Layer 13 of a small transformer language model trained on English Wikipedia (16 layers, counted from 0, width 128).
A neuron's activation on a vector x is SiLU(gate . x) times (in . x), where the dot is the dot product.
The model reads these tokens: "th" " in" " the" " N" "C" "A" "A" " in" " w" "ins" " with"

The vector x that enters this layer's MLP at each token. A number n stands for n times 0.068.
0 "th": 15 -10 -1 -17 48 9 4 30 -6 11 -63 13 -28 13 -12 -16 -32 -20 9 6 27 -17 -3 -3 -3 -13 -7 28 6 -17 -25 -10 1 0 37 -4 19 -18 25 -6 -11 13 7 29 6 -55 27 12 0 12 0 33 4 -14 28 12 -13 -21 14 11 -4 39 -8 26 -37 11 -3 -48 -16 -19 -19 -12 7 12 3 5 21 4 31 -16 30 -28 -18 34 -4 5 0 -13 8 -10 -11 85 3 0 13 -13 -61 4 34 -38 14 -24 12 28 1 22 4 21 -1 -11 4 -13 -3 -24 -19 18 -30 -12 4 -19 -49 15 -12 10 23 -15 7 -5
1 " in": 16 -11 -6 -10 45 14 1 25 -6 11 -62 13 -28 21 -12 -8 -32 -10 6 8 27 -14 -4 -5 -2 -11 -10 27 11 -13 -27 -6 2 0 42 -3 25 -13 21 -1 -6 20 3 28 7 -51 28 11 5 6 -1 31 4 -14 30 11 -20 -23 14 12 2 36 -7 28 -41 7 -13 -51 -14 -11 -3 -11 -1 15 1 5 23 -3 31 -12 23 -32 -15 40 1 2 -3 -3 4 -7 -11 88 6 1 15 -7 -59 0 37 -37 10 -25 7 33 3 23 6 17 -1 -2 5 -9 -4 -18 -22 16 -44 -15 2 -14 -39 15 -19 5 24 -9 6 -3
2 " the": 8 -9 -3 -7 44 16 3 21 1 6 -51 7 -25 17 -3 -9 -27 -23 5 -5 13 -8 -8 -8 -8 -5 -13 29 4 -13 -7 0 3 -7 29 -12 20 -13 26 -2 -11 27 -4 27 7 -68 16 13 1 13 -4 27 12 -8 17 9 -9 -23 10 13 -2 33 -6 34 -42 -6 -33 -47 -8 -7 -8 -3 -7 5 2 7 13 2 31 -13 13 -21 -21 23 4 3 -5 -12 2 -10 -8 94 10 -8 13 -8 -66 12 29 -29 18 -30 0 34 10 22 6 26 7 -4 4 -13 -10 -11 -25 21 -37 0 2 -27 -36 15 -21 0 18 -5 18 -3
3 " N": -17 -5 -15 -13 25 19 -10 25 -14 6 -27 -30 9 40 8 -7 -54 -4 1 2 -57 -20 -8 31 -11 10 -18 38 30 -57 0 27 34 28 -6 -25 26 -7 13 1 9 10 -8 21 22 -32 19 -2 -19 15 -30 28 -18 21 -22 17 -4 -36 29 -1 -5 2 38 34 12 -15 -7 -42 -57 -1 0 -2 5 35 12 30 -6 4 5 -3 3 -14 -35 -2 1 -3 -2 15 26 26 3 62 50 -2 43 4 -38 -1 22 -5 4 -1 1 40 -18 9 14 27 40 4 -1 -12 26 6 -27 7 -33 -4 21 7 9 16 17 -20 -2 16 34 0
4 "C": 4 24 -18 28 91 -7 18 21 -29 -2 -60 -2 33 19 7 -21 -62 -32 -11 -24 -9 -17 -23 6 23 14 -27 40 46 -10 12 40 23 3 -21 -40 -36 37 -11 -18 14 -12 -37 3 39 -22 -5 31 -10 14 -30 -39 -2 -33 -10 39 25 -11 16 -5 -1 -6 0 23 -18 -16 -8 20 -28 -8 9 13 -6 18 -26 2 9 -8 -4 -20 20 -5 5 -40 35 27 43 33 3 16 28 33 33 -13 41 -20 -7 56 16 1 14 -27 18 -13 -41 36 6 -21 -1 -17 -31 0 -14 -13 -5 -16 -20 16 -14 -8 9 12 11 -16 -21 17 7 -6
5 "A": -35 26 -21 -1 82 -17 2 26 3 32 -16 -11 16 1 0 -45 -38 -8 -19 -10 -12 -14 13 31 -2 11 -26 17 25 -24 18 16 -2 26 -18 -1 -2 8 22 -5 16 1 -66 22 25 -26 -27 5 -20 22 -42 -33 6 -16 -61 11 -2 -6 10 14 1 10 6 -8 -10 -26 -12 -21 18 -31 21 -30 -44 50 7 7 -9 -11 -26 -21 8 -26 23 -42 34 27 -21 5 -6 -26 14 46 3 25 27 -12 -2 43 12 -12 -13 -4 48 -21 -58 40 -4 -29 -24 -9 -16 0 -42 -25 -18 -35 -24 42 -7 -1 24 30 9 -15 -29 6 1 -10
6 "A": -35 22 -17 -20 82 -3 2 32 27 23 -18 -2 24 -8 -17 -28 -34 -18 -20 -6 -40 -42 23 31 -1 15 -59 31 23 -1 43 0 -27 15 0 0 19 6 33 -16 18 23 -80 19 3 -16 -14 30 6 33 -36 -45 -8 -12 -37 17 -13 -10 -22 -3 6 22 -6 14 0 -3 -6 -26 26 -37 4 -29 -25 27 -12 30 -24 -16 -10 -7 -1 -11 28 -25 20 5 -19 1 -17 -16 -20 55 25 15 24 17 -15 17 -1 9 -22 -21 28 1 -38 24 -6 4 5 10 13 17 -54 -39 -9 -15 -13 25 -15 -21 37 -5 8 -17 -10 -1 16 1
7 " in": 3 4 -23 3 26 32 -16 -13 -7 -15 -26 22 8 19 -6 8 -24 16 -25 4 11 -14 -8 -21 26 20 -56 13 56 5 -15 0 -25 26 29 -9 50 -1 6 -4 -7 40 -29 16 -13 -24 17 -2 20 -1 -8 -21 -18 -8 1 -12 -39 -23 11 -15 6 9 -10 23 -52 -6 -56 -46 7 -8 45 -23 -19 35 -12 13 21 -29 -3 25 8 -26 10 6 27 -10 -5 34 -18 -8 -12 76 12 17 30 21 -23 -6 26 -20 10 -17 6 54 -9 14 15 6 20 -7 18 14 -12 -22 -15 -11 -54 -14 -8 0 -3 -7 -38 -5 31 14 12 3
8 " w": 23 13 -10 -11 10 -11 -55 -5 -17 -26 -34 -3 3 6 7 19 -6 -21 -21 -22 -27 -9 -11 -9 22 29 -34 16 38 -4 -17 6 11 11 13 -31 26 27 31 30 -5 3 14 19 51 -47 -12 -3 21 36 -31 1 -7 11 -1 -34 13 -11 42 8 -38 -14 30 50 -17 -7 -16 -32 -24 -40 -16 -36 -31 -17 -2 -37 19 -5 -24 12 8 -21 -5 7 -18 -26 22 -25 -25 29 25 49 30 -2 23 5 -17 56 10 22 68 13 -42 47 -1 36 3 35 -20 11 11 -16 -24 10 7 30 -19 -15 -8 6 -12 17 -9 15 9 22 48 -8
9 "ins": 25 3 17 -13 56 15 -20 4 -11 -3 -42 8 -10 9 16 -39 15 3 0 -3 -11 -21 -5 70 1 -9 -26 23 11 -33 -58 9 10 3 19 -23 -34 -1 -5 45 -9 20 12 16 28 -43 27 -19 20 5 7 -21 10 -1 -6 -25 -10 -34 22 -9 12 10 -12 25 -65 -20 34 15 -2 -6 3 -1 -7 12 -19 -16 26 -30 19 21 -23 1 6 31 -3 -2 -12 30 -37 29 35 40 46 60 16 55 2 22 7 12 32 -43 7 42 5 40 9 47 36 -57 -21 -4 29 7 3 25 -12 -10 5 -21 1 -15 -15 -6 29 31 7 -6
10 " with": 2 -9 -34 -7 33 19 -17 -19 -21 -14 -2 5 -23 27 -5 4 -7 1 25 -8 1 5 11 -6 -12 -11 -12 25 0 -2 -1 9 4 -4 41 -19 3 -15 -6 7 9 33 -29 6 3 -5 29 3 -6 -14 -29 -3 17 32 5 -26 -9 -28 13 -16 20 14 -11 33 -41 20 -47 -1 -12 -28 51 -11 1 20 -5 35 16 -1 12 29 -11 18 32 4 -40 4 -12 -2 -30 18 -2 73 33 25 34 -5 -55 10 41 -14 13 -40 -5 60 -9 35 11 64 13 3 -2 -19 -11 -38 -34 25 -12 17 -18 -8 12 9 -30 1 15 36 6 -20

Each question shows the input weights of one neuron of the MLP. A number n stands for n times 0.0062.

n283 gate: 40 7 -15 3 -21 -18 33 -9 27 -27 6 0 -30 -2 -16 19 -11 -16 -17 27 9 -13 -14 -23 0 -22 -13 5 -22 -9 1 41 -27 28 8 16 54 -15 -11 -3 7 -6 12 -17 10 1 4 -11 -3 13 41 -7 15 -9 5 12 8 -16 18 -21 -16 13 -6 6 -4 -36 -3 -22 15 20 -22 -15 -4 16 17 -18 -28 -2 3 22 20 -19 -7 11 -8 -1 -21 -16 3 13 2 -1 -14 -18 -44 7 22 -2 -6 -36 -14 -2 -9 9 -7 -12 -29 -20 3 34 13 4 2 1 -16 -12 17 -53 -53 -6 26 0 4 23 10 -14 -1 -16
n283 in: 12 -5 -12 32 5 1 -6 -8 20 24 9 -40 -6 -3 19 13 -5 6 34 60 11 49 -22 -34 19 -18 -5 -6 -5 -49 23 20 -10 9 6 21 13 -24 -14 -3 17 24 33 44 23 21 -3 13 -5 42 23 7 -5 16 18 6 8 -12 -1 20 5 13 8 15 -36 -35 3 30 37 -36 -4 -8 10 2 10 -11 -11 -14 -25 -2 -9 -29 -17 27 10 13 -8 -43 14 -28 -16 5 -8 -8 45 14 -10 12 -39 -10 -44 10 -9 -35 -4 -19 -23 -16 14 35 -1 -4 34 -9 -40 16 -6 -35 -11 -12 -1 12 -32 33 3 -22 -7 -8
On which two tokens does it fire most, strongest first? 1 " in", 0 "th"

n36 gate: -22 -6 -29 -17 -6 -4 -50 -7 5 -2 21 -10 -24 -25 -18 -12 2 -1 18 18 4 9 -6 35 16 -22 -26 12 1 -39 -2 -3 -17 -9 10 34 6 -4 -1 18 13 -17 -6 10 -15 -31 -32 -12 7 5 -11 -2 42 11 41 4 14 22 -22 2 -3 12 -11 0 -1 12 34 52 21 -9 -16 -11 25 9 -13 -38 -7 -15 8 -23 5 -8 38 -13 6 -5 -3 -54 -5 29 -26 -20 10 30 -1 22 23 -23 10 -1 -11 -8 5 3 -26 -27 18 -6 6 -31 -12 -17 -33 8 3 23 -8 -4 4 28 5 6 -14 22 -29 2 17 9
n36 in: 26 -13 -10 13 12 20 2 -27 23 22 17 12 -3 22 -1 -3 29 27 -5 -8 -2 24 -14 -2 30 9 6 -24 3 16 -13 -5 19 -20 27 -11 33 7 12 15 -21 -4 2 33 13 -59 0 -3 -24 -25 -4 6 -11 -19 -3 40 13 -1 0 28 2 4 -10 -28 -26 42 31 35 6 -23 22 46 16 -4 2 37 17 12 -12 23 29 -17 12 7 -39 -26 10 12 -32 -12 -1 -13 40 12 -22 2 6 -14 17 -7 39 -26 48 -14 -35 18 -14 7 -28 -32 2 1 -14 12 -6 3 20 14 10 49 1 29 -2 8 -8 -25 29 12
On which token does it fire most, and how strongly? 9 "ins", at about 5.1

n34 gate: -22 26 5 2 14 -9 -15 19 -4 32 5 32 21 -2 -32 27 -9 -11 5 26 18 -39 -15 40 14 -13 -40 -26 5 -29 2 -6 -8 -12 -12 -30 -1 14 -27 24 1 -7 14 9 7 11 -11 24 -13 22 68 10 -29 7 -9 29 10 -1 12 3 16 26 7 -34 -14 6 -1 -8 19 14 -12 -17 46 4 -11 -23 -36 20 -2 -36 -28 11 16 -22 2 -42 -15 -1 -2 -2 9 10 -26 -31 -38 -13 37 4 -8 -15 23 -11 15 10 5 21 20 -4 -4 -11 -20 -19 9 3 19 27 17 26 5 -16 -8 22 -35 1 -1 -19 -26 14
n34 in: -1 12 -7 2 -8 -3 22 66 31 12 1 8 -17 3 -9 -6 -33 -7 -14 -7 -17 14 12 11 -9 -14 -36 5 46 -2 -2 1 -49 8 -31 7 -8 -11 0 -14 -8 -35 -24 -14 -2 37 0 6 -1 -19 6 5 -34 -12 -16 2 15 17 -11 5 17 19 3 8 4 -5 -21 -29 22 11 -13 22 1 0 -19 -21 -23 7 -16 -37 -19 -23 -19 5 40 12 41 -15 25 -11 15 -13 -14 29 -8 -25 -20 4 15 11 -18 26 -31 -5 -27 29 27 7 -47 -11 -6 -27 20 -19 -3 8 -9 -1 39 -1 -36 -16 -5 18 -9 -24 7 -4
On which two tokens does it fire most, strongest first? 5 "A", 4 "C"

n105 gate: -13 -3 -28 30 -9 -36 30 13 16 -22 15 5 16 26 -22 -13 18 -28 -15 -13 -2 23 -11 -3 -8 13 -7 12 -4 -14 15 1 -32 3 -18 -13 36 17 -5 -25 16 4 8 21 5 -20 26 -31 -25 11 28 -14 8 -5 -7 62 5 -16 -20 18 20 2 -54 11 -18 -16 32 -5 0 -14 2 -1 19 -7 10 -5 33 16 18 -17 -8 10 -12 6 -13 -33 12 -1 -14 -13 34 13 13 44 -8 -16 9 6 -18 1 -38 -3 33 -15 2 7 20 -16 -13 -27 10 -5 -36 28 -13 11 26 -1 30 6 -17 -2 -8 36 -26 -43 -8 -9
n105 in: -40 24 4 -12 5 -50 41 10 -10 -30 24 -14 4 4 -25 10 12 -32 38 -27 -10 -5 -14 13 10 30 -26 -4 1 -7 -18 -35 1 -4 15 -5 7 4 -26 11 -3 1 -5 -6 -6 -8 -41 2 -38 -1 -17 -1 38 -18 -12 6 19 -3 -2 -16 -4 -6 45 -44 28 7 8 -27 -9 -21 -14 19 15 -31 -7 -27 -11 -15 4 1 26 -19 -39 -1 11 26 -11 -22 32 -40 7 14 -3 14 24 12 -33 -25 4 -9 -4 3 11 -23 -22 -31 -18 21 9 -52 4 -20 17 -10 -1 19 21 -13 -39 10 44 3 -23 -24 1 -5 17 -18
On which token does it fire most? 5 "A"

n81 gate: 14 30 -6 13 10 0 28 -13 -24 6 4 -16 -9 14 17 -6 4 -9 32 14 19 -3 -10 45 18 9 14 4 2 -22 -10 -1 -31 -12 25 27 4 16 -33 -8 7 -11 13 4 2 -5 -18 48 30 4 27 0 11 10 -26 6 17 20 4 37 -16 -12 -16 23 -36 44 15 5 -22 -8 -29 -17 -15 18 10 14 -2 4 -26 -16 -25 41 -5 4 -30 4 16 -6 20 14 -46 -23 -30 43 -1 -6 -14 -3 -22 -16 -11 37 -8 -25 -31 -32 -23 -21 -9 9 5 -10 -8 2 11 2 -58 -30 11 2 -4 7 8 4 2 13 8 22
n81 in: -24 -6 -14 -17 -27 4 21 6 -27 18 8 -24 -12 -1 25 11 -27 13 23 28 -38 -8 4 -4 -13 8 33 -16 -20 -6 -8 -10 -27 -9 -55 -22 -21 -2 14 -18 32 -24 -22 -34 16 -4 -24 -19 -6 23 -2 4 5 0 -14 -19 9 -26 23 -8 22 -10 -5 -12 1 15 -1 -40 -2 37 11 32 -6 16 -19 -7 -9 -2 -29 12 -41 17 -11 -7 16 5 2 -4 14 -26 40 16 6 -13 3 -9 -42 53 27 24 1 -37 -29 2 25 39 49 15 4 -11 -18 10 9 -27 24 13 38 8 -18 -6 23 -24 -18 -2 -7 -4 29 19
On which token does it fire most? 7 " in"

n201 gate: 19 -1 -30 -10 1 -23 26 7 -38 -8 -4 -2 -2 -35 -11 -36 -27 3 -5 -4 3 -9 -27 -39 -8 34 -12 2 -19 -24 1 -7 10 29 -10 37 8 -12 14 -4 13 -31 -18 5 25 17 -12 -14 -23 28 0 -5 -27 0 32 -39 1 -35 -4 -3 16 6 7 18 -8 20 -1 -15 -17 -23 11 30 10 20 -8 8 -7 -22 -14 -45 -31 45 28 23 -16 -2 -8 7 -2 4 30 -12 1 -12 -30 29 1 -25 -10 -10 -53 -13 19 6 18 -5 14 -16 12 8 55 6 -16 26 25 -23 12 -13 11 -2 18 32 24 -37 -6 -23 -5 15
n201 in: 3 -16 13 -1 -8 -20 -28 26 15 1 24 1 2 23 18 -5 -41 -9 32 -34 -30 3 24 -22 -31 6 -28 -15 -4 23 39 -15 -25 -8 17 12 16 -11 -22 -15 4 0 23 58 6 47 -34 29 -17 -19 0 47 20 31 24 20 -20 18 -34 11 -10 -4 16 -27 -3 13 6 -31 -1 -16 17 24 0 -12 -21 1 -8 -16 42 -3 4 -6 -2 41 -17 25 -20 1 3 -17 18 32 -40 -31 -23 21 10 -7 1 2 -25 -29 21 42 -20 -3 15 14 6 -24 16 2 -8 29 24 -25 26 24 10 -27 30 17 34 -7 -19 -13 -21 3
On which token does it fire most? 6 "A"

n391 gate: 17 11 -17 18 1 12 20 -16 -7 11 -14 -5 12 -20 48 9 -3 21 -25 18 22 -2 -23 14 34 -6 28 3 -3 -3 9 -8 17 -10 -1 -23 -19 16 -22 17 -13 27 -8 15 25 30 23 -10 -27 1 -9 3 2 7 6 24 -34 -23 34 4 -11 39 7 22 31 21 -6 8 30 -12 10 23 29 12 -6 -39 -2 -1 -16 -27 -2 36 28 -20 19 -30 4 12 4 -14 -4 20 16 -35 11 7 -4 -16 -28 -21 -25 9 23 -12 8 13 -5 37 -11 -9 -6 -17 15 -15 -47 2 -3 15 18 9 -40 14 13 -13 -9 -3 -3 21
n391 in: -15 -1 50 -22 46 -40 0 -15 -8 -19 -16 -36 11 8 -3 22 14 34 -18 4 -6 -31 2 -17 17 -19 33 10 -22 3 -4 -22 24 -21 -32 0 -2 -11 -31 -52 -9 6 43 4 -16 -13 4 -39 -11 -10 -33 21 29 4 -10 -8 -23 -25 -13 1 -7 39 -23 -13 34 12 -11 19 -21 9 0 -3 -14 -18 -20 -7 24 27 1 0 -9 -1 1 15 -39 -23 -24 -19 -9 2 -4 2 3 -25 10 -9 -9 -6 15 -19 -5 -4 -4 -3 18 23 19 26 15 -6 5 0 9 -29 -20 -6 20 15 1 12 -1 23 2 1 -1 14 12 -19
On which token does it fire most? 10 " with"

n208 gate: 18 8 -28 15 -1 17 7 -8 -1 -64 -50 10 16 -15 -24 4 -22 10 6 30 29 30 -7 -11 20 -4 7 -16 -1 -8 -13 -16 -5 16 23 -18 -44 12 -19 -14 -6 -20 31 16 7 16 27 -19 -5 -29 46 -9 -6 -24 15 4 19 -2 15 -10 18 -9 -5 -26 26 -34 5 -20 19 -6 -1 16 -1 -8 2 13 -9 11 18 -17 -8 26 -1 24 2 -26 11 35 -36 6 -3 18 -7 -7 27 6 -10 -46 13 25 18 20 9 14 -1 37 -2 -5 -15 -12 12 2 -9 -41 -12 -16 32 -11 2 -7 5 18 10 8 16 -36 6 5
n208 in: -8 23 -9 -1 -3 -17 -44 39 -14 21 39 -20 -4 -38 -4 -18 32 -29 -19 -4 -60 10 -31 -27 -33 -6 33 0 -12 17 2 -14 -18 16 5 -3 33 -71 10 25 -3 -7 -13 7 6 28 -28 -13 -12 -3 7 28 -12 -36 -14 -29 -15 29 -13 4 2 -39 17 32 7 -38 16 3 -29 16 21 -11 -2 14 -5 -22 2 10 1 -5 -14 -1 7 42 8 -31 -36 38 31 5 26 6 -10 -1 25 6 43 -1 14 9 15 11 18 -22 8 23 -5 32 -3 -18 -1 17 32 -6 17 62 6 -44 30 4 -25 20 28 9 23 -1 -6 32
On which token does it fire most, and how strongly? 9 "ins", at about 1.5

n58 gate: -3 -16 32 4 16 -8 -6 -11 5 -10 -25 -21 2 8 12 -10 37 39 4 24 -8 -1 11 11 -7 -15 -13 8 3 -25 34 4 34 -3 -29 -1 19 -21 7 11 -17 -4 16 -1 3 -28 3 -15 -12 5 -9 39 1 -5 -22 20 -6 11 -19 17 -17 -7 -22 -27 -1 38 4 -28 7 -23 -19 -10 8 18 27 -48 -38 29 -24 -25 -7 -26 -22 19 -45 -54 -6 -41 3 -25 -13 14 21 18 -3 22 -9 21 2 11 5 -6 50 -2 -35 -27 23 5 -8 10 28 -22 -10 -42 -12 -28 -2 16 -3 -10 0 -5 7 -1 10 -5 -7 2
n58 in: -3 32 -17 -3 13 -6 -11 -13 -6 41 27 34 -10 6 -13 28 38 -4 26 -13 8 17 1 20 18 -23 46 13 -25 -15 6 15 -41 -37 -22 -13 -22 6 -6 -10 14 34 -5 2 -1 -11 6 -17 8 16 11 -1 20 28 -26 15 -41 -38 8 -4 3 -4 0 18 -10 -38 -14 26 10 17 6 6 -12 32 26 10 -37 -4 29 -22 13 13 23 -18 36 -4 61 -21 3 -20 -15 4 -23 -36 -32 19 -34 21 17 1 -20 38 14 17 -5 22 2 8 25 -6 -26 -11 20 -5 23 5 -18 -31 6 -29 3 8 -25 41 3 9 -27 -23
On which two tokens does it fire most, strongest first? 2 " the", 5 "A"